Layer 3 of a small transformer language model trained on English Wikipedia (14 layers, counted from 0, width 96).
A neuron's activation on a vector x is SiLU(gate . x) times (in . x), where the dot is the dot product.

Input weights of the MLP neurons that the questions are about. A number n stands for (n - 500) times 0.00097.
n19 gate: 476,469,575,602,399,800,481,635,441,407,561,377,492,679,614,441,447,697,492,500,480,778,607,500,375,281,727,675,390,469,676,461,374,447,430,369,637,520,409,565,307,778,465,552,613,413,278,407,365,763,567,508,485,750,458,671,492,603,312,517,517,647,621,580,485,535,411,468,585,631,302,374,427,356,555,637,425,386,573,599,447,442,418,404,187,591,511,451,500,235,424,633,478,320,647,365
n25 gate: 328,393,651,403,500,346,370,670,581,500,751,599,453,738,363,633,370,374,587,430,302,523,649,592,403,470,354,607,592,674,519,640,555,605,485,420,485,412,314,489,485,648,531,492,418,418,377,430,559,890,430,270,537,689,650,520,391,697,401,475,479,335,552,713,471,632,431,460,387,435,563,592,631,631,623,419,379,504,218,336,636,420,491,456,384,557,368,393,398,470,583,434,365,704,564,454
n47 gate: 564,320,647,518,465,480,644,832,306,460,844,644,553,653,219,306,399,822,352,528,446,510,590,600,530,454,541,421,400,589,638,831,511,631,550,588,632,289,495,572,495,791,565,404,229,558,535,515,736,489,188,129,579,761,755,304,577,527,310,927,703,500,376,655,465,563,624,478,395,824,754,540,571,500,529,550,576,551,582,796,338,543,546,728,192,635,245,670,495,459,219,445,213,495,454,534
n61 gate: 546,634,601,368,449,688,310,508,570,273,511,350,613,288,371,478,457,377,532,600,539,545,467,601,241,532,659,559,623,566,528,774,371,599,348,545,500,597,492,383,528,476,398,684,363,201,528,551,674,396,465,397,729,504,626,396,496,609,431,583,620,452,657,320,660,810,398,509,397,512,542,694,594,236,550,379,487,404,435,421,598,401,927,321,349,408,500,496,396,242,388,617,348,429,414,367
n80 gate: 390,547,769,529,442,468,453,524,481,514,531,719,459,583,469,618,304,593,381,689,510,336,571,567,593,394,662,507,402,711,714,552,575,439,644,686,532,422,401,496,432,496,618,371,581,597,382,321,290,776,457,408,752,533,564,556,688,447,384,708,618,353,473,523,570,616,357,338,367,584,643,511,694,497,476,683,420,533,438,410,439,691,504,377,401,618,525,542,410,645,377,388,356,479,532,340
n93 gate: 517,591,622,457,202,522,412,429,444,600,431,578,590,410,515,442,525,607,667,538,608,357,627,590,385,545,605,431,569,736,477,519,517,424,606,412,570,588,439,665,306,450,699,379,509,523,487,512,276,621,454,371,575,605,482,430,362,477,581,441,535,452,622,433,456,593,327,462,333,439,390,260,567,668,445,475,471,324,471,613,452,568,729,481,632,469,462,695,403,384,532,584,581,487,483,288
n138 gate: 722,599,428,447,528,510,422,386,587,384,477,546,357,521,398,525,514,423,605,557,562,482,303,471,385,567,416,599,520,328,479,648,373,681,302,323,552,391,650,737,465,393,612,471,645,402,618,459,528,542,175,748,534,529,373,555,409,335,373,401,500,667,367,566,340,623,596,743,431,468,424,626,460,534,450,643,616,844,500,642,533,407,337,463,340,472,489,541,500,444,472,374,541,410,475,461
n147 gate: 562,373,702,721,620,601,383,590,277,613,490,574,456,497,528,608,472,507,532,614,531,687,515,627,483,588,458,371,418,776,391,482,359,337,527,440,382,395,553,698,212,562,656,456,613,540,607,429,355,621,557,466,371,557,662,489,608,362,732,739,576,493,589,507,435,453,504,526,482,437,591,622,330,483,443,548,543,503,493,620,737,470,520,490,508,500,409,521,344,286,598,738,517,308,559,365
n158 gate: 678,471,436,507,495,654,512,558,592,413,630,389,614,415,436,415,604,371,524,345,280,500,665,485,452,529,621,607,561,229,435,637,239,472,496,685,953,549,531,516,508,628,463,466,680,525,713,630,472,592,540,572,303,384,315,534,805,513,701,425,467,436,410,504,334,529,421,790,375,643,264,421,447,496,301,433,396,655,442,504,319,631,408,524,880,608,455,341,555,328,423,666,650,584,555,370
n166 gate: 659,294,450,528,255,739,203,572,692,405,350,590,727,567,577,355,504,581,349,674,381,500,546,691,328,621,456,491,450,627,755,522,624,773,586,464,544,324,462,469,668,671,346,305,207,390,513,811,316,615,616,430,565,314,401,588,531,602,621,597,855,584,688,811,664,688,486,491,519,460,403,375,674,337,573,426,698,335,572,670,495,477,404,565,343,563,269,487,551,415,429,785,388,478,405,471
n168 gate: 500,523,359,659,570,515,665,544,734,504,578,707,409,663,503,431,410,627,614,380,527,746,500,493,541,443,639,452,489,492,355,542,469,477,703,519,424,251,626,427,481,750,583,413,555,653,492,474,418,157,533,631,673,644,588,678,447,456,645,632,620,406,328,397,707,398,477,395,497,814,425,272,428,489,682,448,428,409,577,606,279,397,354,610,366,597,405,585,318,397,481,360,640,530,310,450
n193 gate: 446,500,552,660,569,603,261,730,306,370,569,448,410,380,598,648,432,484,552,687,195,656,527,452,457,370,619,446,845,465,707,525,407,262,517,904,483,626,647,634,564,483,289,621,605,384,385,529,749,722,538,585,562,399,500,429,620,728,487,565,426,768,268,464,604,553,404,491,607,617,567,508,608,321,343,521,468,156,652,447,509,474,422,417,618,660,371,492,665,776,620,337,604,403,608,642
n199 gate: 541,795,565,550,575,722,430,753,696,382,426,340,606,681,595,513,445,736,686,364,360,472,683,595,454,397,509,419,977,419,682,762,341,514,608,415,634,436,557,739,334,692,762,481,425,750,404,708,596,545,581,623,365,614,444,365,388,534,570,414,483,491,417,660,351,476,174,475,349,542,476,266,569,563,308,572,745,593,702,447,342,587,558,405,670,504,421,664,370,355,607,468,725,327,143,541
n215 gate: 590,534,484,209,596,542,593,705,328,422,449,513,282,684,427,576,748,500,420,733,388,686,600,477,425,606,554,394,649,534,748,627,639,467,358,644,358,377,476,627,433,492,355,513,379,656,550,443,698,554,322,352,768,714,360,496,689,692,386,505,466,454,451,496,427,465,564,656,435,656,739,504,598,228,408,545,635,588,618,600,442,372,595,638,457,723,621,549,509,327,521,390,809,212,298,296
n217 gate: 372,452,422,486,468,452,697,470,598,399,507,717,496,520,265,356,692,797,660,539,489,323,550,556,433,664,500,477,533,480,448,440,661,354,577,250,579,387,526,564,540,473,489,700,554,591,653,322,237,513,530,563,245,683,533,757,532,508,540,115,688,338,466,425,395,405,557,725,411,749,570,403,562,562,404,554,566,627,444,525,568,669,342,454,673,451,488,707,703,444,412,473,465,434,375,162
n234 gate: 462,500,685,357,398,500,581,516,626,417,647,491,593,263,513,707,308,573,394,491,466,761,311,579,500,334,399,339,646,465,304,675,732,320,331,782,761,518,528,607,315,542,307,845,553,347,462,352,758,555,329,458,459,439,524,452,669,460,432,385,492,592,925,765,422,740,324,595,486,692,368,566,537,598,468,669,497,398,474,553,446,442,562,336,457,552,496,587,694,470,242,385,414,508,602,701
n239 gate: 835,490,716,532,506,305,312,530,426,249,708,396,715,196,492,756,261,609,294,702,674,604,720,692,428,785,377,344,789,579,500,570,585,500,355,469,551,584,324,677,551,556,383,414,542,409,67,235,551,317,416,424,380,595,452,270,629,468,412,590,449,367,631,328,214,846,60,807,394,599,644,565,844,475,297,686,492,526,635,479,424,513,453,685,394,518,588,591,430,469,613,580,615,384,302,125
n246 gate: 782,471,368,637,607,694,250,399,700,559,431,451,267,512,615,548,452,403,272,646,356,475,496,720,347,304,367,362,549,463,451,469,567,564,642,615,480,549,473,389,484,600,419,534,456,244,464,753,204,461,394,636,441,504,462,639,524,339,664,478,651,363,650,835,464,454,327,457,611,688,483,445,644,421,371,480,517,545,389,580,556,690,486,291,792,478,346,568,669,431,329,705,559,540,663,352
n19 in: 451,552,513,355,496,514,662,598,640,510,458,328,521,527,296,472,534,503,380,300,527,628,333,440,733,507,493,510,551,458,411,572,518,571,407,321,439,591,578,242,507,634,484,557,386,634,433,377,597,379,422,503,543,291,456,294,555,422,490,374,352,537,302,514,623,602,774,623,267,373,387,688,423,414,650,437,531,326,448,429,493,636,376,474,504,530,486,543,553,514,551,520,635,627,527,760
n25 in: 701,590,494,538,283,368,517,484,776,329,534,430,490,593,497,524,441,532,639,529,579,654,824,549,415,513,444,358,574,395,577,483,551,461,465,493,470,617,547,396,543,327,470,514,554,641,644,593,715,632,619,507,522,449,374,459,447,576,423,288,476,424,623,555,455,428,375,645,472,450,266,256,477,410,446,477,533,560,550,558,521,373,481,567,545,664,566,659,331,530,424,358,648,503,260,551
n47 in: 418,485,582,497,534,511,597,659,344,450,510,631,600,548,407,463,485,634,500,464,523,325,462,572,712,414,544,475,366,651,533,578,408,200,640,470,471,503,616,519,529,776,584,481,374,496,635,529,413,496,548,304,600,726,616,358,489,496,574,789,543,606,305,488,554,386,631,307,592,407,649,536,433,521,571,414,397,352,459,580,148,403,483,719,54,376,493,489,450,507,349,410,350,598,550,720
n61 in: 394,290,548,421,308,575,355,758,402,480,353,476,553,490,634,444,608,591,466,485,394,538,355,449,405,510,297,513,672,615,390,566,736,537,387,283,483,603,600,380,575,574,537,575,592,338,335,563,426,628,522,641,526,416,718,316,415,553,527,411,370,601,392,625,603,542,611,565,608,507,504,444,547,460,758,500,598,514,558,500,590,335,284,474,620,316,554,537,344,459,476,526,460,617,360,481
n80 in: 406,427,552,553,383,281,314,566,486,465,482,712,425,562,500,426,497,428,605,446,611,513,773,423,546,715,588,455,457,453,787,575,595,520,557,513,474,497,619,543,415,529,512,658,565,670,555,586,374,560,604,271,611,433,533,298,585,325,444,482,390,399,660,469,426,503,340,490,424,464,442,535,520,548,383,471,527,546,450,377,455,525,772,490,339,515,608,571,247,285,398,634,347,336,500,398
n93 in: 447,579,615,525,397,570,588,570,523,459,408,483,576,427,465,467,519,497,607,616,557,423,491,503,589,268,394,352,471,514,494,538,736,508,508,483,394,488,276,452,492,453,569,603,444,535,567,481,500,458,626,406,505,376,388,418,371,518,596,628,518,776,684,479,462,610,400,488,582,613,605,405,517,582,551,388,486,416,463,474,363,536,510,568,641,580,475,420,404,254,497,587,568,489,324,531
n138 in: 421,583,306,527,571,493,524,471,616,503,234,414,489,510,592,460,453,569,565,403,570,434,568,532,347,431,398,507,474,654,497,497,511,666,556,344,728,468,545,552,497,500,484,425,497,458,584,606,524,662,548,631,454,671,554,664,661,354,411,441,568,652,478,611,706,299,566,664,319,531,546,500,547,397,667,557,613,435,600,695,235,474,349,341,555,494,398,410,312,528,298,420,387,403,200,394
n147 in: 685,589,455,530,584,354,494,360,305,530,394,389,436,329,507,497,470,567,329,606,457,435,459,509,612,734,509,622,580,631,531,400,456,439,577,577,357,468,512,371,488,503,469,554,382,604,388,399,407,477,367,530,382,172,364,643,659,382,577,417,453,455,519,497,571,450,438,435,552,309,402,556,587,343,424,503,505,485,639,532,429,578,587,381,580,378,592,479,494,614,366,473,547,701,511,544
n158 in: 539,563,490,392,597,551,704,521,685,343,483,356,668,434,286,513,652,560,533,524,393,470,626,500,402,496,689,475,473,564,611,469,508,496,582,778,478,620,291,555,515,363,560,301,371,401,373,660,496,480,336,688,642,406,466,435,427,561,367,157,434,649,291,385,739,663,336,445,400,570,336,536,618,291,493,628,364,456,615,367,609,575,533,468,483,539,548,407,439,548,555,229,493,529,592,719
n166 in: 518,417,388,567,409,753,365,401,546,557,352,621,758,493,681,540,351,612,417,668,570,580,322,465,575,597,428,570,429,567,472,303,560,639,613,625,626,524,467,510,718,483,344,331,379,443,364,677,405,478,642,551,626,465,643,714,521,697,576,545,572,616,471,773,640,528,650,493,553,441,400,443,431,317,609,426,517,418,493,521,442,363,391,633,457,464,531,345,482,545,438,583,330,581,460,538
n168 in: 536,778,538,431,392,420,599,519,690,385,453,395,430,651,444,451,381,564,608,599,518,605,472,738,520,439,366,336,428,417,564,457,660,393,441,435,550,384,420,595,370,626,472,634,597,389,537,696,579,319,581,523,363,572,656,346,534,489,439,657,689,477,557,370,569,615,425,529,451,598,744,663,532,598,558,369,323,598,636,493,425,426,469,451,412,640,476,368,427,470,352,451,425,229,491,385
n193 in: 347,481,479,464,180,496,579,564,546,384,717,628,593,701,424,345,676,372,343,395,576,654,508,653,585,425,507,591,500,504,403,654,469,566,435,387,578,282,535,470,548,416,663,375,584,473,577,207,537,693,622,339,558,504,386,639,489,473,418,524,436,688,709,652,337,488,738,516,408,661,446,677,445,338,439,522,485,593,147,554,543,405,420,319,487,586,541,431,380,485,280,388,341,423,517,529
n199 in: 325,719,561,631,406,707,570,664,597,428,377,244,751,749,603,563,464,731,680,327,598,426,687,450,658,463,528,556,649,533,668,466,259,646,575,409,671,335,659,636,342,657,693,402,459,568,419,679,492,614,647,653,425,546,504,334,512,517,628,336,374,532,435,564,281,458,351,622,332,591,288,357,433,619,312,647,534,635,570,208,483,569,523,278,616,565,590,544,398,295,680,444,591,536,390,536
n215 in: 537,675,419,399,690,402,664,558,345,448,550,428,335,787,568,473,772,511,644,500,637,508,555,328,680,462,496,272,472,488,523,500,465,351,423,622,425,376,357,584,474,396,284,488,493,699,601,386,574,585,352,422,577,724,437,359,606,618,485,586,185,507,588,528,445,449,665,580,400,595,664,544,415,343,399,555,447,613,450,309,356,263,663,584,526,557,734,430,418,329,666,419,646,393,392,446
n217 in: 626,553,395,497,589,486,500,598,438,283,338,536,651,507,528,391,416,436,684,408,459,436,386,480,444,280,437,613,385,645,571,554,723,395,473,600,447,600,470,703,409,493,616,555,573,332,406,455,545,580,685,684,370,309,726,647,330,397,486,412,602,587,336,489,634,547,665,632,636,479,482,551,488,579,625,500,419,436,710,569,264,236,372,277,589,372,634,552,493,464,496,517,654,420,446,590
n234 in: 554,243,342,597,473,486,510,627,430,404,347,524,659,459,540,475,480,581,510,434,268,414,207,506,439,551,372,365,342,354,422,586,521,433,549,521,537,672,513,681,321,647,562,454,497,440,591,460,570,493,593,583,595,306,456,525,415,560,234,441,337,507,410,543,503,553,531,392,662,452,465,589,415,680,480,474,550,605,267,546,442,408,527,418,577,269,524,540,447,466,293,414,707,500,439,676
n239 in: 508,625,536,515,652,436,374,492,372,454,613,478,281,607,331,314,441,582,285,631,462,578,598,476,334,612,457,784,296,684,319,504,513,513,333,218,248,386,549,305,790,601,371,513,767,336,297,696,437,191,617,614,562,421,397,299,650,393,647,826,737,615,541,563,567,509,470,491,331,668,656,583,541,483,710,220,465,410,439,607,318,431,553,654,564,417,290,584,322,509,444,600,542,496,649,481
n246 in: 661,568,526,443,654,676,300,290,627,528,341,296,401,447,603,551,465,358,369,473,343,393,415,688,370,340,486,497,685,612,564,533,540,475,582,543,609,482,520,457,331,462,452,522,701,445,483,541,336,450,481,552,510,569,444,507,560,353,785,523,542,388,620,685,362,456,478,504,624,482,680,445,475,521,337,472,433,645,486,310,826,656,472,305,552,487,489,438,713,276,320,514,527,462,607,539

Each question shows a token from some text and the vector x that enters the MLP there. A number n stands for (n - 500) times 0.0057.

"est": 535,507,514,491,334,399,488,450,462,516,445,641,434,545,501,398,441,690,357,563,783,525,286,458,594,542,440,552,542,607,387,461,381,603,333,545,448,510,574,616,321,568,503,425,589,308,502,245,477,522,715,500,586,452,477,522,472,505,513,313,479,656,546,459,417,560,642,475,491,605,483,677,429,492,545,598,295,630,456,456,451,488,481,304,422,488,570,530,415,531,521,382,671,523,434,435
Which neuron lights up most? n234

"ad": 526,526,556,364,440,469,533,508,539,445,514,582,521,382,511,440,533,396,560,531,697,491,487,426,592,381,488,688,485,425,294,385,409,463,435,518,568,508,450,478,667,444,386,533,491,424,617,395,509,475,479,491,301,489,515,515,436,578,308,522,259,565,600,541,461,421,621,510,498,396,443,514,755,375,575,575,252,628,391,325,731,595,688,347,633,497,407,436,520,604,446,533,492,455,453,356
The most active neuron and its activation: n47, at about 0.39

"-": 465,590,545,578,535,500,345,494,539,477,348,418,532,312,601,507,678,455,580,426,553,536,483,521,534,496,490,511,484,360,584,264,481,322,561,499,444,601,533,536,549,422,536,430,754,450,390,708,404,433,548,539,498,396,430,529,510,524,479,607,484,517,472,448,367,470,541,549,470,477,652,503,389,603,506,565,431,548,492,408,515,467,500,645,604,508,675,432,611,497,536,312,568,321,496,371
Which neuron lights up most? n19

" S": 525,431,510,505,518,567,419,360,530,511,506,456,349,502,653,553,612,541,441,567,465,511,437,508,517,466,571,469,355,572,530,229,539,641,530,494,378,467,498,526,522,483,438,552,597,405,424,584,436,542,579,542,399,450,461,579,518,507,536,637,473,525,581,467,523,373,431,496,592,559,495,570,439,446,495,438,420,526,558,339,486,456,449,465,539,467,565,403,417,495,405,507,689,422,503,494
Which neuron lights up most? n246

" her": 447,384,696,445,456,487,421,525,718,436,735,457,440,480,525,584,391,577,510,597,504,620,573,477,239,486,401,578,509,499,535,448,540,430,655,367,511,529,446,565,514,445,499,580,668,400,391,550,393,537,746,572,438,557,492,365,401,572,598,498,520,393,516,443,508,510,503,522,544,385,528,568,544,717,531,502,374,432,390,336,294,501,324,637,343,491,527,406,409,713,614,415,407,527,488,709
The three highest activations, in order: n239, n25, n215

"em": 513,484,467,609,435,556,357,625,682,426,448,594,572,530,527,510,580,331,574,439,628,431,490,461,541,794,504,459,691,514,258,510,474,568,468,375,584,504,643,556,792,656,589,505,512,283,411,568,518,579,631,487,449,599,575,424,545,374,397,199,403,473,532,393,573,574,507,411,533,442,670,554,593,638,677,507,320,487,500,410,389,460,353,281,554,469,522,396,349,523,466,544,536,574,576,521
The most active neuron and its activation: n61, at about 0.76

"ol": 357,477,500,778,469,562,531,590,527,526,419,544,631,532,500,407,557,572,592,532,604,480,452,406,619,556,508,395,486,404,429,403,280,467,527,531,490,501,612,510,578,409,459,440,421,513,535,509,671,580,455,440,352,791,524,413,623,366,337,377,463,720,482,379,600,441,537,467,482,360,471,656,579,395,579,506,356,569,515,444,718,388,416,387,329,482,404,364,415,649,506,630,473,502,503,453
The two highest activations, in order: n246, n239

"ar": 510,426,620,559,539,368,478,384,315,480,665,387,537,575,527,488,360,649,695,479,589,519,509,354,390,456,558,540,557,560,513,396,349,426,376,452,506,513,666,521,562,383,356,518,400,324,605,563,760,402,512,341,617,496,516,307,603,556,527,383,418,594,423,570,451,450,397,462,516,467,375,427,576,532,387,383,288,510,461,333,566,387,559,478,449,506,601,573,455,551,591,547,521,583,430,521
The most active neuron and its activation: n25, at about 0.31

"hen": 493,488,544,455,591,543,534,412,630,511,552,469,418,538,502,456,568,479,588,293,564,431,567,404,617,372,520,446,467,100,406,487,596,414,588,780,457,561,603,431,583,623,492,584,497,570,511,651,528,343,736,603,495,685,426,427,332,477,439,658,415,453,461,577,448,370,425,405,540,275,518,574,422,642,554,478,274,406,421,412,320,550,381,541,292,515,476,600,427,526,429,461,412,563,578,762
Which neuron lights up most? n168

"e": 384,393,568,660,502,508,477,432,399,575,536,508,462,521,552,510,706,417,261,396,565,570,429,491,507,597,534,251,334,422,600,374,486,599,530,475,398,667,579,466,597,390,382,446,514,468,581,564,507,533,430,499,419,499,492,533,661,466,436,550,181,613,526,584,557,376,330,561,572,658,346,465,427,452,562,631,440,425,457,573,517,518,413,662,376,539,556,364,452,380,487,678,422,639,577,489
Which neuron lights up most? n217

" act": 416,494,566,436,380,457,749,508,335,533,419,562,415,511,527,536,358,719,671,478,686,444,376,437,535,535,455,677,345,530,525,401,474,555,610,502,605,432,520,526,303,425,819,521,479,527,635,514,426,543,615,590,616,458,524,541,423,447,489,530,469,422,456,367,507,554,609,471,444,396,449,567,397,629,469,648,432,822,435,536,521,486,517,423,441,473,658,476,415,503,569,389,690,549,402,327
Which neuron lights up most? n217

"ers": 518,467,425,437,591,670,368,378,605,522,339,402,456,717,511,455,436,399,403,490,585,456,581,535,577,522,488,347,459,373,402,468,587,656,704,570,540,526,530,304,500,470,368,412,563,295,467,520,289,498,392,676,507,509,427,450,680,560,661,581,571,422,641,594,430,369,448,414,478,537,566,514,454,692,441,510,370,601,347,484,549,681,383,252,470,493,478,498,599,387,423,622,607,642,537,506
Which neuron lights up most? n246

"V": 619,535,311,315,391,696,515,409,560,506,497,399,474,479,549,538,532,396,631,422,419,490,432,468,546,577,579,725,312,516,479,423,574,298,594,403,558,478,540,507,582,329,435,499,574,428,456,368,403,479,443,460,582,524,517,345,450,593,520,238,319,492,464,391,580,492,575,589,602,393,429,558,510,625,641,526,442,638,538,363,331,541,484,518,317,466,624,411,550,272,465,531,614,468,501,574
Which neuron lights up most? n19

"ud": 447,472,641,555,518,599,724,530,658,486,437,392,678,393,491,425,565,428,592,265,638,393,479,359,591,509,533,601,356,348,425,464,399,472,610,612,733,526,528,527,508,549,533,620,492,414,588,513,626,564,649,586,337,579,546,565,415,720,344,454,472,554,531,440,574,562,540,519,500,372,529,542,698,592,620,546,338,463,329,503,427,511,526,327,355,501,705,510,630,513,400,582,338,487,489,527
The most active neuron and its activation: n234, at about 0.74

"ce": 577,464,571,550,611,501,223,185,658,576,530,608,527,503,464,526,492,470,448,689,719,491,444,411,543,805,526,519,331,606,401,364,524,565,630,526,458,566,460,419,416,409,445,435,585,477,559,562,413,411,622,580,514,610,483,538,485,416,611,637,573,558,570,473,464,448,580,393,488,542,544,442,435,600,585,474,373,353,575,437,199,702,533,710,459,509,509,414,626,347,561,545,487,572,397,455
The most active neuron and its activation: n166, at about 1.2

"ing": 444,475,524,499,351,528,447,627,303,561,491,489,457,283,514,504,481,432,307,560,550,650,368,504,427,491,496,665,496,569,508,434,503,376,534,527,504,621,614,335,395,576,461,451,532,539,576,410,392,650,447,625,624,313,438,742,524,692,673,684,388,561,538,566,564,457,768,511,544,413,487,491,467,388,475,661,314,492,356,513,542,638,725,375,626,517,543,457,542,557,499,516,488,722,544,591
The most active neuron and its activation: n193, at about 1.1

"od": 580,490,518,434,543,632,709,525,374,560,419,336,651,409,486,400,508,437,500,395,698,357,449,375,674,511,511,608,452,499,310,470,481,539,424,566,489,563,570,518,689,588,562,563,386,525,630,439,505,419,471,658,383,364,556,515,411,489,348,652,454,469,529,492,596,419,469,469,527,476,540,544,511,624,496,395,295,637,490,466,628,499,628,393,232,477,670,527,535,410,492,694,256,489,534,599
Which neuron lights up most? n25

"ed": 462,422,552,373,416,431,698,521,541,508,356,437,660,401,513,376,536,337,282,539,756,596,554,501,527,543,524,495,333,352,421,364,422,550,467,454,549,520,534,474,532,566,536,574,597,436,563,478,419,548,512,595,406,415,584,628,715,627,520,543,478,566,551,604,625,423,706,426,492,499,592,462,555,546,579,614,288,500,388,393,462,592,654,560,636,543,546,387,485,547,506,630,358,592,508,468
Which neuron lights up most? n25

" 197": 418,462,535,404,414,560,644,468,635,418,578,413,451,380,541,519,451,542,548,396,489,612,554,541,442,446,561,619,476,498,343,383,479,445,656,305,749,496,450,339,386,454,104,568,697,198,523,530,609,572,590,345,481,529,566,537,517,650,537,488,379,560,453,383,443,539,418,577,477,518,592,604,534,712,455,525,534,541,414,369,453,429,507,392,546,495,553,409,573,505,474,353,408,501,465,387
Which neuron lights up most? n147

" L": 534,432,357,474,455,526,510,474,719,562,624,440,530,470,652,511,614,547,512,383,421,552,533,529,397,444,544,401,385,674,506,269,423,502,617,446,641,468,543,479,431,512,383,469,598,422,529,547,578,527,558,590,344,484,556,555,488,701,528,494,485,521,552,434,518,565,495,632,568,450,361,563,550,510,489,529,439,476,457,490,540,476,448,442,536,468,492,359,481,529,414,527,485,473,506,602
Which neuron lights up most? n158

"and": 587,640,570,374,376,547,491,373,531,433,418,369,465,543,522,464,416,638,693,532,677,563,473,479,463,577,546,785,618,500,405,360,327,494,432,391,356,486,491,434,494,603,575,447,613,359,565,395,510,457,559,307,563,354,387,654,526,588,478,517,415,461,486,503,397,502,357,406,466,470,637,564,369,458,522,339,325,540,610,365,612,558,457,535,572,512,530,408,369,473,422,228,356,512,459,454
Which neuron lights up most? n234

" Te": 468,447,549,638,629,409,324,455,438,553,624,598,363,548,584,469,459,492,726,493,382,527,594,479,567,362,482,465,212,406,291,446,424,354,429,492,470,535,452,645,427,493,583,507,512,311,465,344,415,603,480,538,393,510,477,562,482,349,458,720,432,511,476,488,464,235,525,289,525,700,471,589,408,420,591,621,437,398,363,528,334,547,443,562,654,478,458,500,351,460,436,573,190,554,537,370
Which neuron lights up most? n47

" att": 560,369,534,490,389,451,414,452,492,442,439,531,303,219,546,508,377,586,597,566,633,466,506,437,331,343,332,497,418,550,555,437,521,391,347,388,620,445,591,656,390,455,478,545,564,368,367,352,491,487,381,667,543,391,463,408,418,260,511,452,302,476,502,535,425,491,636,415,500,472,361,610,577,323,574,695,441,551,276,590,381,369,556,442,537,471,635,471,529,674,600,432,464,459,417,574
The two highest activations, in order: n234, n138

"==": 419,407,530,478,506,476,426,479,551,452,575,508,523,91,509,553,459,386,493,486,567,435,634,482,581,610,530,624,293,367,249,430,510,544,414,552,530,561,538,521,525,632,444,360,626,563,349,512,385,535,725,485,397,373,504,531,441,335,584,325,315,573,311,601,388,473,434,298,526,623,281,527,357,574,511,342,518,551,532,382,689,547,414,655,584,502,564,504,632,581,453,785,518,443,481,499
The three highest activations, in order: n168, n215, n138

"ain": 480,477,421,485,459,525,682,583,368,486,607,592,519,532,487,433,567,607,684,346,478,578,550,366,476,355,493,666,549,269,466,560,536,534,614,587,385,491,579,445,322,795,577,327,523,676,619,465,452,509,504,563,487,361,410,643,479,749,541,455,471,326,447,509,511,385,541,458,497,513,453,571,423,351,538,476,298,510,478,426,632,649,536,478,430,507,401,535,543,594,532,376,390,656,581,530
Which neuron lights up most? n158

"az": 628,343,497,350,601,499,405,523,769,535,683,361,542,669,535,484,562,502,612,551,658,511,578,367,586,338,493,534,349,339,313,518,504,379,571,610,626,570,491,568,726,330,408,470,508,450,651,510,539,534,490,513,438,687,495,305,578,438,384,443,243,443,474,586,539,540,506,459,514,343,296,331,473,573,564,444,339,550,502,344,520,581,396,565,519,521,485,534,336,514,500,374,284,578,518,574
The two highest activations, in order: n158, n25

" The": 518,407,467,582,510,428,635,541,374,534,601,504,533,525,599,584,496,607,620,368,629,655,461,504,321,442,423,491,490,395,570,333,364,637,592,430,487,515,420,529,602,511,578,590,624,323,477,498,353,508,685,568,495,357,483,671,461,468,515,420,538,490,456,502,361,555,488,633,530,323,537,567,500,525,377,541,339,343,414,525,337,490,378,585,522,480,505,447,383,699,479,576,460,439,603,596
Which neuron lights up most? n215

"or": 432,461,526,625,446,439,557,479,197,493,625,568,509,616,487,473,588,480,540,435,716,416,442,459,527,415,498,490,440,621,539,381,488,535,391,454,397,477,639,588,654,503,486,394,580,360,492,419,545,438,453,445,500,560,640,233,520,326,505,320,388,720,437,521,445,445,533,454,466,766,506,522,525,395,460,452,263,571,464,541,522,562,490,372,268,465,576,458,536,609,473,539,489,618,513,537
The two highest activations, in order: n47, n246

" sup": 536,269,505,590,391,510,413,429,490,424,467,536,490,287,572,548,268,596,626,508,603,359,570,435,456,608,375,503,514,666,440,451,633,532,617,365,662,431,608,593,524,753,555,473,568,422,418,477,506,585,475,465,463,474,450,497,447,465,502,349,378,382,470,549,470,420,447,362,495,490,394,490,560,617,502,546,394,510,450,508,627,331,520,543,391,465,643,446,355,670,608,247,484,544,442,509
Which neuron lights up most? n25

" 195": 431,425,469,423,440,579,671,374,509,477,533,509,426,383,554,486,478,563,586,439,528,557,445,524,434,428,541,502,442,501,356,374,491,463,619,312,610,491,462,479,419,286,154,554,707,178,519,551,472,531,559,290,560,567,620,432,525,515,550,443,449,626,464,288,471,571,468,524,471,515,552,620,475,675,544,477,578,625,432,395,430,487,423,340,569,473,433,445,516,445,555,534,434,415,426,208
Which neuron lights up most? n61

" Ch": 416,459,409,525,516,424,462,668,462,620,537,580,510,510,640,516,432,641,592,456,470,631,585,501,479,396,388,410,440,603,406,356,480,584,590,502,589,426,495,494,440,573,453,558,487,501,458,577,577,654,615,443,421,478,464,669,458,374,490,552,431,587,479,449,501,435,379,458,548,472,433,628,421,647,469,524,372,573,481,322,537,358,441,573,565,469,642,468,390,605,473,533,451,540,468,585
The most active neuron and its activation: n239, at about 0.16

"\n": 435,505,586,614,642,576,590,510,547,456,523,407,464,444,582,533,595,538,420,377,527,463,501,470,735,475,484,662,594,594,573,421,562,520,398,363,504,487,599,548,492,415,509,516,715,520,443,468,515,356,513,629,403,450,424,527,532,403,440,522,349,571,369,436,369,562,533,420,401,650,330,577,223,481,533,468,586,525,614,365,364,575,487,355,610,495,545,410,587,600,524,561,486,501,504,610
Which neuron lights up most? n199

"ast": 560,449,532,428,448,487,597,414,630,467,414,573,593,461,485,446,332,679,581,527,573,533,434,327,537,472,424,733,388,225,281,318,552,595,422,476,416,562,461,530,483,511,555,606,526,429,613,470,523,333,551,426,381,580,428,438,391,571,420,475,371,590,533,452,434,435,568,449,519,395,488,523,501,410,560,396,294,689,379,374,614,516,582,511,463,481,464,629,288,475,620,480,798,615,456,408
Which neuron lights up most? n246

"fter": 399,417,623,312,436,552,501,344,769,469,643,413,271,448,466,524,465,603,683,371,537,447,539,420,581,595,556,500,435,410,640,371,557,502,473,338,364,438,610,460,394,459,371,646,678,410,513,597,413,402,564,622,787,243,564,468,454,492,618,640,529,523,527,553,435,521,458,449,509,415,472,554,395,547,557,510,392,348,406,540,522,473,353,583,381,516,532,552,457,385,485,486,419,422,567,586
The most active neuron and its activation: n168, at about 0.52

" H": 573,568,443,456,485,464,391,582,592,580,668,458,470,606,662,567,530,477,546,469,441,606,506,517,511,471,396,495,367,571,434,300,457,552,496,415,478,472,465,515,550,390,420,525,517,440,499,541,490,598,707,452,439,389,525,412,505,500,579,484,373,486,494,425,516,513,502,470,593,462,492,521,377,483,498,440,444,552,508,492,488,423,375,502,588,461,551,453,341,476,415,500,462,511,521,514
The two highest activations, in order: n25, n47

"ter": 431,505,514,543,472,517,505,517,294,467,413,434,594,465,480,455,520,600,357,373,592,319,497,427,463,460,557,483,496,463,470,442,513,529,449,450,430,457,577,448,500,904,499,428,589,513,474,425,581,403,840,599,531,455,406,376,435,691,554,477,394,500,545,461,381,425,435,425,513,548,672,624,532,570,556,443,211,422,371,443,540,496,477,490,296,474,633,432,591,590,517,478,666,585,458,545
The most active neuron and its activation: n138, at about 0.28